Layer 12 of a small transformer language model trained on English Wikipedia (16 layers, counted from 0, width 128).
A neuron adds its activation times its output weights to the MLP's output. To switch it off is to set its activation to zero at one token and run the rest of the model.
A neuron's activation on a vector x is GELU(weights . x), where the dot is the dot product.

Input weights of the MLP neurons that the questions are about. A number n stands for n times 0.0039.
n13: 2 30 10 -6 -6 17 29 31 -15 -30 7 -5 -48 4 64 24 -19 -8 18 -2 6 -22 9 -13 -8 -37 11 -25 50 -24 42 14 37 -3 -49 -51 -31 -35 28 -5 -8 40 14 39 19 -39 36 -37 -21 43 -18 14 18 5 -16 -14 24 -43 19 18 36 25 8 -2 -33 -34 36 21 -30 -32 2 26 -78 -21 13 -29 76 22 10 24 3 14 13 -32 22 -14 -22 -6 1 22 38 1 3 -15 -17 10 -15 -2 -14 34 -5 -1 -22 2 28 30 -36 -32 -25 -15 -22 -13 -3 28 -30 51 6 -6 30 -48 16 2 -45 31 -23 12 -12 -17
n34: 65 21 31 20 -42 43 -46 -4 8 48 -19 -28 -1 39 -15 19 -8 -7 -7 -19 -27 14 6 29 -4 30 -19 -35 -8 2 26 0 -21 -5 -39 37 -4 30 -50 13 -9 27 -36 -36 43 -28 30 -15 17 -34 0 -17 44 7 9 -3 2 -3 22 30 -40 20 -59 50 -17 -15 -3 -20 -6 28 -49 27 30 16 2 33 3 8 -38 -33 -3 -37 -32 15 -21 -41 11 -56 66 -41 44 17 32 -37 9 -19 -20 -62 35 43 7 -24 24 8 -3 29 14 -3 -33 23 -6 8 0 47 13 6 23 11 -3 31 -8 -19 -32 34 25 3 -3 8
n53: -26 -12 16 -34 1 25 -21 8 37 7 -10 -2 26 27 -39 -6 34 -46 13 2 34 -5 20 -10 -8 17 8 -40 -4 18 13 -11 42 -46 63 44 28 -18 -11 37 21 7 -45 24 33 -15 -23 8 24 -23 -15 -21 45 32 -62 23 -29 -52 -2 -21 44 28 -2 9 1 -42 -40 -6 31 -22 42 2 3 21 -39 -12 1 8 33 -12 -14 -1 -18 20 33 -51 -80 4 -23 -47 32 45 -46 -23 -31 38 -19 -39 -3 14 19 -2 -28 -10 -7 21 75 28 0 31 -11 -18 -25 15 -18 -3 -44 -15 5 -25 21 37 18 -3 12 37 -10 44
n61: -7 -4 28 -16 -27 2 3 6 -32 -19 9 -17 -19 12 -13 -26 24 -8 51 -26 -30 9 57 -30 -32 27 -11 22 33 -25 15 12 -32 -13 -13 -13 -78 -36 -6 -19 2 -27 -54 78 22 38 7 18 15 -45 -66 36 31 -20 17 -40 -8 -3 7 5 -5 -50 -25 26 -4 -15 -55 25 6 -1 48 2 -21 -70 23 -21 20 -23 -14 -13 -11 24 -34 2 5 48 21 -16 -11 -16 24 79 26 -16 21 -7 -11 23 24 26 26 68 -1 -24 -34 -1 61 19 53 4 -19 -1 8 67 44 -22 -4 -7 -56 29 -39 45 -3 1 21 34 14 17
n68: 68 12 70 -13 0 65 -18 -5 -55 -38 -18 19 -13 -46 -27 14 -33 27 58 -34 -58 32 -24 22 44 -21 0 23 -10 27 12 85 -66 20 -32 -9 -32 16 -29 -53 -4 -56 11 -64 22 36 -22 7 -21 -3 -28 -18 15 -50 8 -3 40 0 -25 -13 19 -4 -9 -61 -4 24 31 -31 8 21 -53 55 37 35 35 -7 7 17 50 -11 -30 5 11 10 -27 45 21 13 -34 27 24 21 -34 -49 7 -2 25 11 29 -10 -1 -34 12 -50 27 -25 -5 -4 7 -19 -6 -38 -27 24 24 53 -6 31 -10 46 27 3 20 19 25 33 -34 -26
n80: -29 24 42 17 -34 15 39 68 -6 19 15 -8 -14 -2 13 -3 -3 -8 -1 5 -55 -4 2 18 -55 -29 -21 -17 -16 27 -22 -8 -11 -9 -9 54 -7 -23 2 -1 25 -8 -40 6 23 -11 -5 -41 45 -5 -25 -61 -22 9 -34 10 -16 -34 3 0 23 -4 53 -4 -9 17 64 -35 -3 -13 -41 -17 -3 -1 -48 -20 39 1 18 -18 18 -4 -4 0 28 -10 -33 16 0 3 50 -5 9 2 -28 -4 -21 43 16 1 -6 -8 -5 -25 47 10 -42 32 16 37 8 19 1 31 17 11 -14 -40 33 -51 -31 -5 2 30 -2 14 -9 13
n83: -28 14 29 21 -19 2 -8 54 66 -30 23 13 23 -19 -41 -40 -15 7 -7 -32 -44 16 -22 9 20 -27 4 73 -4 -25 70 20 -6 -39 -37 -29 17 -11 42 9 18 38 -31 24 -16 -38 27 21 17 -48 -11 -22 28 6 -10 34 2 -16 39 17 -5 -25 -29 31 44 -8 34 5 -45 -55 25 5 -46 42 -67 -5 -58 15 5 -22 -17 0 -10 3 -35 -42 30 -5 2 15 52 1 11 -50 8 -19 3 30 -71 29 -9 -37 -15 22 -48 27 5 56 6 -17 70 81 -10 33 -44 47 -64 -2 41 42 29 4 26 22 -28 -11 10 34
n111: -18 2 -3 3 25 -18 66 40 20 -13 33 46 -28 -28 40 -29 -9 -3 -90 4 -25 -27 -11 26 -32 -4 -9 -37 -5 39 17 -40 -38 -10 6 -29 18 -68 22 14 21 -23 -50 17 -4 -14 -15 3 0 -18 13 -5 28 -39 -2 15 -8 19 4 49 8 -72 -6 40 24 28 -55 -3 -6 -30 -6 -23 -34 51 -47 -19 -24 61 -86 0 -21 27 -54 -6 32 11 12 -31 4 -8 29 -30 9 1 -43 26 5 -41 -65 19 31 -9 19 18 5 60 -10 9 3 5 -15 63 -2 31 9 -8 -17 -19 -25 1 -15 13 -6 6 3 3 64 59
n132: -29 -35 12 -21 -19 20 8 41 35 32 -11 -34 -42 -9 -8 51 28 21 -8 -12 24 10 8 -2 24 18 -24 31 -19 -41 6 20 -15 19 -38 15 -39 19 -17 36 14 19 60 22 50 12 -16 15 -14 21 -20 12 -15 -27 -1 -18 -26 -25 5 -2 3 -16 6 6 -44 2 17 -7 3 -28 -38 -25 -33 -27 6 -28 40 21 22 -5 29 30 -17 15 4 -49 -28 -29 4 -37 -24 -25 30 -8 -60 1 -10 -49 -16 22 22 -16 -1 43 27 -6 -10 7 11 43 -16 -15 37 2 -25 43 -12 10 -9 5 -3 -33 4 4 0 50 40 53
n213: 21 -19 -30 -9 -9 14 47 14 9 -1 4 26 -49 8 22 19 7 3 -36 -24 38 10 1 40 -26 23 2 21 31 -21 -26 44 -25 27 -8 3 1 -6 -4 -8 77 -32 -6 -52 -17 -26 48 -8 -12 22 -49 14 9 34 -7 32 -6 -12 -6 14 34 -15 -19 -8 -23 -32 50 -22 -9 7 6 5 52 -2 -3 18 -15 14 55 12 -32 94 -3 33 -28 7 19 25 -14 -19 -15 2 -26 -24 10 -34 -43 2 0 24 -52 -5 -15 -38 32 4 54 19 37 16 9 -73 35 9 -58 -37 -35 -8 -25 -2 -59 17 19 -5 44 -15 -2 -12

Output weights of the MLP neurons that the questions are about. A number n stands for n times 0.0051.
n13: -1 -7 -4 1 11 -31 28 0 12 -24 -12 15 17 1 17 -16 32 -17 -36 -6 5 18 45 18 -21 34 22 3 43 -2 6 -6 1 0 -22 8 -39 3 0 -20 13 -1 -22 -16 2 -4 -26 -4 8 16 -10 15 2 12 -12 -1 -2 -2 14 17 -1 -19 -16 -1 -33 31 35 -3 -31 46 -30 -45 9 -21 6 15 1 -4 30 -25 12 22 -16 22 -26 -27 4 15 -1 -26 9 4 -47 19 17 -15 17 29 12 3 -2 -5 -43 7 -24 -1 16 7 12 -2 5 -7 -6 -18 4 13 -43 10 37 19 4 -1 -2 14 16 18 -38 3
n34: -21 35 9 -57 29 16 24 35 -1 -30 1 -3 6 30 -27 -22 -2 3 -10 -18 10 -1 4 -9 -10 -20 9 13 -25 -46 -24 72 -27 -16 -5 14 21 4 31 16 6 8 15 32 1 1 5 2 13 5 -42 -6 -22 14 14 10 31 4 7 1 48 -4 55 1 12 13 3 -31 37 -24 22 46 -2 -25 26 -29 -42 -10 -6 4 -21 -89 40 -10 16 -38 -40 -4 8 38 -30 -24 -26 20 -9 3 -7 15 25 -18 16 -18 -8 21 22 29 26 -4 22 15 -9 -22 -36 4 -22 7 -43 -6 -2 -65 16 56 -6 32 24 -57 -34 -1
n53: -25 4 12 -1 9 -4 -3 -26 30 -2 -18 67 5 94 -12 -26 20 -9 -22 8 17 -11 -17 9 -6 10 -3 -17 -4 20 11 -22 31 -18 -11 29 27 -11 36 6 -35 25 -2 2 -8 3 21 -23 14 -3 8 1 18 -3 -43 -19 20 -42 22 6 -7 -4 25 18 5 19 -11 4 -23 -3 4 -9 -20 28 -71 0 -16 -12 22 18 3 -28 7 -11 -6 -9 25 12 -23 4 -11 -4 23 1 47 -26 0 -1 22 24 -27 13 -28 1 -10 2 -4 6 12 -5 1 -7 15 -13 18 1 0 10 -31 -5 -47 -4 -2 -2 -24 -44 11 -16
n61: -43 -13 31 2 -11 -22 -7 7 57 1 -25 4 -22 58 8 11 -16 0 -1 -27 -23 9 5 10 -25 1 -5 38 -18 2 38 -37 13 24 5 -3 12 -23 0 -12 -6 29 -7 -14 0 1 46 -46 0 -36 30 23 0 3 1 -14 28 25 1 22 18 -39 -26 -1 -18 -30 -2 -1 10 -6 13 -34 12 -51 14 -39 29 -33 -16 9 5 -2 -44 -4 1 -16 -14 -1 53 14 -32 14 32 -5 -2 16 22 11 6 25 13 20 8 -13 22 -20 28 30 2 1 -22 -20 -10 66 37 -25 34 16 0 15 -17 -22 -35 21 11 -3 -25 -34
n68: 0 30 0 7 54 -16 47 -31 0 -8 2 14 -23 -9 46 4 -38 -15 -36 -5 26 -1 -1 -13 -49 11 27 -10 9 -2 38 -33 7 17 13 -4 7 -29 -4 -12 -1 -14 -9 15 21 -6 11 31 -21 -17 -3 -4 18 -38 23 -33 37 7 -74 -7 18 -28 -31 -24 18 -8 -40 -5 32 -10 -10 -49 -25 -51 15 -21 -15 16 1 12 11 8 18 40 10 -9 -14 -2 -21 -13 4 -40 38 15 42 -10 43 20 -10 44 10 -17 -14 3 -2 -6 -27 38 -12 -7 12 -33 29 13 16 28 2 -25 -38 -6 -4 21 1 14 -1 -8 38 42
n80: 45 -18 -26 4 1 -29 6 -21 20 -26 16 7 -19 16 10 21 15 15 -42 -7 4 1 7 -12 23 11 33 21 1 -4 8 3 -3 46 0 -47 17 -4 -13 -1 -23 -1 -14 8 6 4 -31 17 -39 23 -13 45 35 -10 6 -44 35 23 -5 7 -13 -34 -45 35 13 -40 -2 -66 -36 -13 31 28 -3 10 5 -20 -39 4 7 20 -19 10 62 -35 -4 31 22 -14 1 -8 5 -14 12 -14 17 14 40 -40 -20 19 5 -20 -2 7 -3 1 40 -8 1 -11 16 -20 21 -29 -6 -9 40 9 -3 -16 32 48 -18 -40 -3 -5 -2 -3
n83: -13 -3 15 6 13 -26 -26 -28 33 -8 -5 -18 -29 53 5 -17 51 -15 -21 -33 39 20 -30 -9 -20 -10 -12 -11 -2 39 4 -32 -4 9 -34 35 -2 -7 10 -8 -42 9 1 -53 21 -18 33 24 -9 -7 -1 -26 13 10 -27 -21 48 5 -23 -3 -45 -22 1 -26 19 69 8 -21 -39 -45 29 22 -12 3 41 -1 -49 0 47 -9 16 -6 4 54 4 9 -44 7 23 -2 11 -22 -4 10 -27 -12 -18 -8 23 -27 13 -4 19 -49 -7 9 51 11 4 1 26 40 -16 1 7 27 -12 -11 29 -15 -21 13 -29 65 25 -19 4 -3
n111: 14 10 -21 23 12 -1 25 -18 60 -4 -5 37 -2 -12 6 -27 17 -16 15 -9 -20 -14 -11 -4 -19 7 -29 11 -20 -22 -37 -3 17 -12 11 7 36 41 -13 4 -14 -38 -36 27 -5 -39 -18 -15 -18 24 4 11 9 -10 -20 -13 38 25 10 -2 -13 -26 -24 3 -16 -8 -23 0 -7 -20 25 22 -5 7 -45 18 20 33 -65 30 -30 -45 -22 10 18 16 6 39 -2 15 -25 -8 7 -24 -41 24 74 7 -4 19 -9 27 -5 20 28 5 10 13 8 4 22 -21 -5 29 22 17 13 -3 -4 -49 -33 16 -12 19 -10 -15 -19 -5
n132: -16 -7 -16 -22 24 15 25 8 -19 10 -13 -4 23 46 -10 -12 30 30 -13 16 26 -31 33 26 -8 31 6 -22 -7 16 0 -19 -5 10 -5 -16 -31 -4 26 -32 19 5 -35 0 -4 26 41 18 49 17 -39 -7 1 17 23 -31 -25 8 2 -16 39 -10 -2 -6 10 -13 11 -14 11 -7 4 -7 1 -4 -2 -4 21 -20 7 -10 15 -19 18 -12 -25 -1 1 4 -22 8 -31 -30 -23 15 12 39 -19 10 -25 -1 -6 2 5 5 -13 -27 35 -27 4 -29 12 19 -28 13 40 -5 -31 -17 -19 2 -5 -8 -4 -11 0 -41 22 27
n213: 3 27 -18 -5 -8 9 9 37 -26 0 -31 -2 -4 0 23 -5 12 19 7 -27 10 -3 35 -9 1 -10 -21 -12 -34 7 -18 -1 -7 -29 38 -23 -14 14 -33 -11 -11 10 11 -6 -11 50 12 7 28 34 -1 34 -22 12 -8 12 -57 31 6 -16 -37 22 -3 -15 -31 8 32 1 36 -40 14 -29 -9 1 37 24 3 50 -8 -6 -26 -41 -24 -42 25 30 -31 9 -38 26 -21 -9 -9 -34 5 14 -10 -7 -5 -6 6 -13 33 3 18 -25 -24 18 28 -8 0 -1 -1 8 -11 3 27 12 27 15 62 -23 -29 3 -10 10 -10 21

Each question names a token from some text and the token that comes next. It shows the vector x that enters the MLP there. A number n stands for n times 0.089.

Then comes g, the gradient of the next token's log-probability with respect to the MLP's output, scaled to length 1. A neuron's effect is roughly proportional to its activation times (output weights . g). A number n stands for n times 0.0036.

" and", then " qual"
x: -7 -8 -3 -13 -19 3 17 -16 7 -11 16 -38 22 68 4 26 -4 -8 -2 23 -17 -48 -18 -5 -31 17 19 -22 -8 9 20 21 53 -20 10 27 5 17 -15 13 -3 -9 -28 -18 16 0 5 11 -3 -3 -2 10 -14 2 3 11 10 9 4 -26 5 14 -12 -5 -6 -17 8 -40 5 7 -14 9 0 -12 -7 0 -21 -6 15 -1 4 -38 -6 -7 -10 16 -11 -11 -7 -13 -13 15 -7 -15 -4 1 46 9 -5 10 6 8 25 9 -6 12 -28 9 3 -8 16 12 -6 -11 9 24 12 -8 -8 5 13 6 -12 5 25 9 -19 4
g: -31 29 6 5 5 -36 -32 46 -40 -28 -30 -21 -16 -20 4 -28 14 7 4 6 -11 23 -28 33 -35 10 4 18 -21 14 -1 -22 28 -24 -11 -25 40 -4 29 20 -9 38 33 -16 -5 -29 49 17 -7 55 37 -40 -10 -35 10 -10 -3 20 6 -10 30 -4 -15 9 33 -11 6 -2 3 -18 -8 21 2 53 17 27 0 -59 -6 -40 37 -26 -6 18 23 -20 -3 -35 -23 17 -13 0 13 4 -20 3 -29 7 -21 45 -19 -1 -35 6 -37 -4 -10 47 26 -25 38 -63 0 11 23 24 -2 24 4 19 -23 10 54 -13 -20 -21 17 -6
Which neuron, switched off, lowers the next token's probability most? n53

" Mad", then "h"
x: -10 -27 10 -15 9 -2 19 11 14 26 6 -8 -15 58 -10 19 11 1 14 14 3 -44 -19 16 -25 -7 -12 29 -4 0 2 -13 15 10 4 -5 -10 -15 -17 19 -16 -15 6 -15 -15 -12 -20 -5 17 17 19 -10 5 14 5 -9 17 19 -20 12 1 0 6 -19 -16 -7 14 -25 -19 19 12 -5 8 -28 9 4 1 -5 9 21 -11 23 9 -18 -1 4 10 8 -31 17 -11 15 31 29 3 -9 55 -13 -5 -23 -23 12 17 18 -13 -4 -27 -22 11 -14 4 9 20 -5 26 -26 -38 25 1 2 -19 -4 -27 -1 -9 12 -7 4
g: 6 24 -48 5 16 -6 -32 40 -9 -11 -60 8 8 2 -8 33 10 25 -5 -19 15 23 25 -21 -11 15 -21 17 -3 -11 13 -30 -8 43 24 4 -14 10 -14 -1 11 -39 32 -9 3 7 12 14 21 29 -16 -9 9 -27 -12 -5 -9 2 -8 -27 29 -16 -4 11 -3 6 -1 -14 4 11 74 -56 6 1 -4 -75 -15 -25 -39 -17 -11 -47 -22 10 1 37 -16 -54 9 48 27 26 -2 9 24 -1 3 -14 79 -20 -3 -41 -17 13 2 -11 -20 -13 11 -3 10 1 6 -29 41 0 -30 -24 -26 38 -14 16 -5 3 12 38 27 46
Which neuron, switched off, lowers the next token's probability most? n213

" its", then " d"
x: -14 -19 20 -8 7 -4 -12 3 30 25 0 -27 4 55 6 17 -9 -5 -11 20 -2 -22 -22 6 0 1 10 28 -15 10 -2 16 23 -18 2 12 -7 8 3 -4 19 -13 -23 0 -4 -6 -14 16 -14 -9 0 -12 -36 6 1 -13 16 1 -19 1 -3 2 4 9 -9 10 8 -47 12 -20 5 -18 3 -23 -1 -1 -21 -23 4 7 19 -35 6 -2 -12 22 -4 1 4 -14 31 26 2 -24 2 -3 30 29 -17 8 14 -12 24 29 -5 -1 -22 -2 18 -12 3 18 17 -9 2 21 -3 -1 -1 38 -19 15 -13 5 0 7 -5 -34
g: 21 3 -34 6 1 -20 14 -37 1 54 -30 -47 -2 19 11 -7 21 20 11 25 -39 -16 8 -12 -1 43 24 -8 12 58 0 -30 -48 -21 -20 47 -34 -1 -32 37 -37 22 6 17 23 48 -28 1 22 20 13 -29 -15 11 0 0 0 -42 7 -30 3 -42 14 -67 -13 16 19 -12 39 16 -7 5 6 10 53 7 8 -17 -9 69 -8 -16 -5 13 -39 7 -20 -9 -6 20 -34 14 -8 -3 32 -15 -15 23 -9 -33 -43 -28 -33 -10 3 -9 -13 9 4 10 13 22 11 -1 4 11 35 36 32 -3 4 27 -19 -9 -41 -11 18 -11
Which neuron, switched off, raises the next token's probability most? n80

",", then " Dev"
x: -3 -28 -10 -11 -3 14 13 2 9 41 -26 -26 15 75 -12 35 -6 -7 -14 12 6 -18 8 -13 -2 6 -5 -12 -3 4 -2 7 19 -10 4 -5 -9 35 -18 16 27 -1 -8 1 1 -8 -7 3 -8 -28 -12 1 -16 19 7 6 13 -1 -11 -9 4 9 0 3 1 -15 36 -35 -8 21 1 3 12 -13 4 -7 -18 -26 -5 -6 -14 -12 -26 -18 0 0 -14 -18 -22 -2 -15 17 12 22 -3 -33 44 14 -4 0 -19 7 -3 22 -6 9 -6 7 7 -4 7 27 14 9 28 -9 1 3 -6 22 -14 17 -47 5 -13 10 -7 29
g: -30 -32 16 -13 41 -17 -1 47 -15 19 8 -3 -19 -1 -41 -20 20 19 6 28 -4 -25 18 42 47 -20 24 -8 23 -6 23 -34 -18 5 -48 10 -3 19 25 22 -9 35 -10 -14 31 -57 31 18 -1 -9 -23 32 -3 -33 -45 -20 1 62 16 4 -10 -8 9 -33 4 7 -1 19 -3 -6 -6 -50 30 -15 -18 -28 43 14 -38 -2 -16 19 -43 50 38 6 -34 44 12 0 -27 -9 -17 9 -12 34 0 6 -24 -16 -18 -7 -5 -2 -21 34 8 -21 11 28 -23 -11 -24 -41 -10 28 5 -5 -17 -7 -26 7 19 -6 4 30 -26 60
Which neuron, switched off, lowers the next token's probability most? n132

" d", then "ivision"
x: -16 -11 16 -4 -9 -7 -7 -10 26 -1 6 -46 -10 10 24 8 9 -10 -14 6 -16 -22 -16 -44 -9 41 4 14 -9 10 4 19 4 -26 8 -15 3 8 18 -1 15 -26 9 -21 -6 9 9 32 -36 -4 13 2 -32 -12 14 16 -7 16 -5 -1 -15 -9 -23 -14 -9 -7 4 -27 10 35 -1 -23 3 -6 -4 27 -23 -29 41 33 -10 -8 13 -40 8 14 -18 16 -2 20 8 -12 19 -9 3 8 63 24 -8 -14 11 8 19 8 -9 -3 -9 8 13 -9 25 -10 -10 -11 1 18 1 11 -10 15 -5 16 1 -17 5 -7 -16 10
g: -29 -5 35 -20 -49 15 -12 -18 -9 -37 -8 10 -26 11 1 -2 -38 8 -3 10 -17 9 43 -5 41 42 -15 -13 70 6 -8 49 26 5 -30 43 40 -9 -42 11 -6 23 14 -28 -21 -24 1 -33 -53 -4 -29 -5 11 61 -28 -6 -18 16 -34 5 -16 34 -31 24 -17 5 10 4 -35 29 9 27 10 -4 -31 -43 48 -2 15 9 -22 13 1 24 -18 1 -32 -25 -5 24 7 19 9 -7 -2 1 25 -12 -19 20 26 25 -15 -16 6 -11 26 -13 24 -44 -21 18 0 -3 -50 7 -6 -18 43 -19 11 -8 57 10 2 23 -22 -8
Which neuron, switched off, raises the next token's probability most? n68

" St", then ", M"
x: -9 -61 2 -15 -5 3 1 23 15 29 -4 -4 -2 41 11 20 -13 -12 -24 11 12 -28 -3 -12 4 -1 -6 4 -8 -10 -17 -12 25 6 5 -1 0 18 -12 18 -4 10 7 5 3 11 -1 18 -11 -1 9 -6 5 14 25 -4 -2 18 29 11 -21 5 -6 -11 -2 -11 -9 -44 -10 1 10 -31 19 -6 11 6 -19 -12 23 0 -9 0 -6 -38 8 -9 -16 2 3 2 1 -17 9 23 4 -20 54 -9 -7 5 -24 34 18 13 -29 -6 -25 -12 15 -21 28 -1 16 14 12 -1 8 12 -7 6 3 18 -43 14 -13 7 -22 14
g: 8 20 -16 5 -61 16 32 23 11 -64 -18 -3 42 19 -25 5 -9 40 -12 -8 74 -44 33 -21 8 14 12 -7 -5 24 37 -12 3 -8 18 -15 -5 15 -16 -24 -17 9 60 50 5 -21 -21 -13 0 1 15 3 16 7 -10 1 6 -18 -42 14 5 6 23 16 -20 4 -18 -42 26 10 30 -7 -28 43 -10 -22 -5 29 -33 -42 13 -2 41 9 43 51 3 -21 -9 3 22 32 6 -2 15 -34 -7 12 21 -35 -9 24 -44 0 -5 -33 -21 -24 8 -13 -14 19 50 3 -9 -12 0 -25 -40 -34 13 -5 -5 -7 -33 12 -15 -29
Which neuron, switched off, raises the next token's probability most? n132

"am", then " O"
x: 0 12 -4 -16 3 4 8 -5 39 43 -1 -13 7 61 2 8 22 -8 -14 9 9 -34 -17 -7 2 15 6 -17 -2 -6 -31 -6 16 -15 3 -21 1 32 -4 10 8 2 -5 -2 6 -10 -9 -8 -17 2 26 3 0 17 0 -8 26 45 2 0 -20 -7 4 -29 -12 -31 12 -42 -2 12 22 -37 23 -6 10 -1 0 -10 8 -5 -11 8 -4 -19 11 40 -4 2 -17 15 -15 24 10 12 -4 -24 33 8 -2 -7 -40 -14 -11 0 -21 0 -1 -4 -2 -9 -1 -11 13 8 26 -2 -5 -2 5 -14 -1 3 -12 -2 -10 7 1 5
g: 2 -25 -17 -54 -22 -30 11 -3 -40 19 -16 -13 27 20 21 54 8 1 6 -23 38 -6 -8 -16 25 18 3 -14 -14 22 -24 -19 -2 11 -17 5 -55 -45 3 -12 5 29 -10 18 24 -35 21 28 -22 -25 39 29 5 -2 -71 -5 17 4 -10 65 -4 23 0 -3 -8 19 37 10 22 38 9 42 -68 5 -7 0 -22 19 16 -29 -24 -45 -12 -22 12 1 -27 9 -10 -33 -16 -7 -54 -24 20 -43 28 6 15 -6 46 8 31 -5 32 11 17 45 -2 19 13 23 -8 4 -25 -18 17 -30 13 -29 10 14 7 7 -11 15 2 3
Which neuron, switched off, lowers the next token's probability most? n213

" |", then " Am"
x: 1 3 -5 -11 -15 6 14 10 2 0 -32 -18 23 75 3 18 10 -20 -24 9 -14 -17 1 -23 0 0 5 -4 -9 0 5 -3 12 13 5 2 -4 7 7 0 12 -5 -10 -24 7 -13 -3 17 -7 2 -4 -19 -17 13 3 -7 18 12 7 4 -4 12 5 5 22 -10 43 -53 -3 17 -15 -11 -9 -30 -7 -5 7 -3 -8 26 -12 -6 -20 -17 9 -17 -9 -9 -15 0 0 -15 6 9 9 -17 27 24 -3 -14 -25 11 8 14 -10 17 -2 -6 -6 -23 3 15 -6 38 18 -14 22 24 -5 16 0 7 -25 17 -2 7 -10 19
g: -9 -12 -1 -35 -37 -55 0 2 12 -22 23 -24 -10 9 25 8 53 -3 22 -24 13 1 -18 -10 -35 -3 -17 18 -5 13 -17 28 -17 -5 -25 -2 -10 20 20 14 3 71 51 -14 28 -3 -7 -12 -33 -24 -50 -16 12 6 -25 1 -1 19 -64 -2 2 9 -3 33 -39 46 20 -3 -10 -8 19 4 15 54 -14 25 7 -9 28 7 -13 -33 8 -49 18 -44 -6 -13 32 -16 -3 16 -1 -39 -3 -23 -4 -11 2 -21 42 5 -41 24 -18 9 22 -12 7 10 -37 -8 42 -2 14 -23 15 7 36 30 28 8 -9 2 -23 -35 40 60
Which two neurons, each switched off alone, lower its probability most, in order? n34, n80

" |", then "\n"
x: 6 -30 -12 5 -18 18 10 24 13 3 -20 -33 33 84 1 5 -1 -22 -6 3 -26 -14 0 -4 12 -4 2 -1 2 0 5 -6 15 -13 13 -7 -14 23 1 -5 21 2 -20 5 -16 -8 6 8 -23 10 -3 -4 -26 10 12 -14 20 14 4 1 12 9 -9 0 15 4 45 -44 6 10 -16 5 -1 -14 -14 7 9 -9 -8 13 -8 -14 2 -28 2 -11 7 -28 -18 14 9 -10 1 3 11 -11 23 17 -16 -13 -17 12 1 5 2 12 -12 8 0 -25 -5 14 2 20 27 1 6 20 -11 18 -21 16 -31 6 -15 8 -12 -3
g: 25 -14 -31 -11 -7 37 -17 12 26 -41 -2 -10 10 -1 -7 -30 9 -14 -17 6 -16 14 11 -12 5 -4 28 7 27 -26 11 -52 9 26 48 -24 21 5 4 47 10 23 -39 23 -2 38 7 -36 4 3 10 -30 -17 39 54 -45 13 33 8 -24 1 -2 -7 -34 -8 28 9 8 -14 10 -39 8 35 14 40 -24 -18 11 -13 -2 2 28 42 -8 19 32 -25 2 6 26 -11 9 -7 -22 8 24 -6 -24 -48 19 27 -18 -57 -65 8 35 -13 27 -27 -38 -1 -2 28 -25 34 -26 -19 16 -23 9 12 6 10 38 -12 -34 -28 -49
Which neuron, switched off, lowers the next token's probability most? n80

" came", then " second"
x: -18 -11 15 13 4 7 -14 -15 13 -11 6 -9 9 77 39 13 11 -8 -14 11 6 -30 2 5 -18 -2 10 -21 -3 1 18 6 13 -18 1 -7 -5 18 -13 1 23 -9 -9 16 -2 22 9 -19 -12 8 0 8 -26 1 30 -2 0 18 -2 -8 11 -7 -16 7 4 4 7 -25 9 9 2 3 -3 -50 -14 4 -41 -26 -9 -4 -7 -13 -28 -18 -4 19 4 -4 -10 -14 30 16 18 -9 5 2 63 24 -10 11 -19 5 4 7 -30 11 -28 6 -1 -13 28 0 -7 23 6 -1 -22 10 -6 19 20 -3 -27 -3 1 4 -24 -12
g: -31 2 1 8 10 -12 36 -6 -8 14 39 -25 -9 -13 -3 -15 -16 41 -18 -14 -56 6 -36 8 30 10 -11 -2 -32 42 39 43 29 27 -1 12 8 -16 0 -4 15 -27 3 38 -13 -29 -21 26 13 -42 -23 1 -31 -42 -11 -3 -17 0 -20 -25 -19 -6 27 9 -13 -7 39 2 -10 -16 7 18 -26 -39 36 -11 16 -3 10 -32 11 -14 35 22 -7 15 -4 0 24 -18 33 -20 17 -32 22 -53 -29 -44 -2 15 28 -16 60 34 -1 22 22 31 -16 -36 5 18 -26 34 -11 -7 -12 -26 -37 18 -29 -26 2 39 72 -5 23 20
Which neuron, switched off, lowers the next token's probability most? n83

"ru", then " | D"
x: -8 -7 10 -1 -8 6 -14 14 2 44 -7 28 18 58 12 17 13 -10 -12 13 -6 -44 -4 -10 -2 7 -16 -12 10 -9 1 -23 15 22 22 8 -12 13 -14 25 12 -2 -8 26 -5 3 -9 4 -23 14 4 -11 -29 2 11 13 45 34 2 -16 2 -8 -16 -20 25 -19 16 -15 2 -18 31 -26 13 6 24 11 -6 -23 5 -9 -26 -20 0 -16 13 2 -14 -10 -24 9 -15 11 -2 6 -10 9 21 11 3 -39 -18 12 13 5 -29 4 -1 -14 6 -13 -9 2 10 -21 7 -19 -6 -2 18 -14 -2 0 -12 -18 -2 20 -12 -1
g: -10 24 -22 24 -29 57 28 -22 5 -23 12 -1 -24 -17 0 -6 -11 35 -7 12 -38 -5 46 7 54 45 11 17 -32 -12 9 0 25 6 19 22 -11 10 21 -21 -25 36 13 -9 22 -12 -20 3 39 30 -6 -27 4 -13 4 -20 -18 -12 20 13 -22 5 53 -19 -23 26 -47 24 -58 -25 -34 -5 -11 32 40 26 37 -24 14 -20 13 -17 -28 -7 14 9 4 -13 -31 -6 -29 21 -7 -71 20 -3 -19 19 22 10 -60 -3 -51 15 -16 13 0 -2 -13 32 -20 2 -44 -9 -9 -21 41 4 -5 -12 31 19 -18 15 1 -24 15 29
Which neuron, switched off, lowers the next token's probability most? n53

"ivision", then " championship"
x: -4 21 -32 6 -19 -4 22 -22 23 1 5 -46 0 55 31 20 3 -10 -2 28 20 -35 -18 -17 -7 2 20 0 13 -5 4 -9 35 -12 -9 -17 -9 -13 3 1 14 4 2 1 7 -10 -2 12 -36 -6 7 -9 -10 -12 8 0 32 9 15 -10 17 12 0 -13 -20 7 5 -43 0 3 8 -3 9 4 -2 -20 -5 -39 2 19 10 -30 22 -5 3 28 -5 11 6 -15 15 3 -12 -3 -11 36 60 19 -8 -17 -12 4 0 3 1 -11 -10 -11 13 -29 7 11 16 -3 -16 18 3 21 -1 0 -14 -8 -14 5 5 3 -7 -18
g: -19 -11 44 -17 -16 -64 14 29 -12 -15 -2 -28 -25 -23 26 -8 -21 40 10 -7 4 12 -25 -16 15 38 -10 -1 -55 41 -39 0 -17 -26 7 -1 4 -15 39 -23 9 6 -20 41 -4 -9 17 16 10 19 41 -11 17 -42 -28 11 -13 8 2 -36 -10 9 30 -46 38 -37 40 -2 3 -17 -32 19 -21 45 -5 -36 -47 -12 21 -25 6 -25 1 -28 4 15 18 -2 30 -26 -12 0 30 -33 -13 -21 -18 14 18 44 33 38 13 29 -19 -8 2 4 17 4 -7 2 -13 4 -9 -1 12 31 -9 39 -4 -47 12 -10 61 51 8 -12
Which neuron, switched off, raises the next token's probability most? n13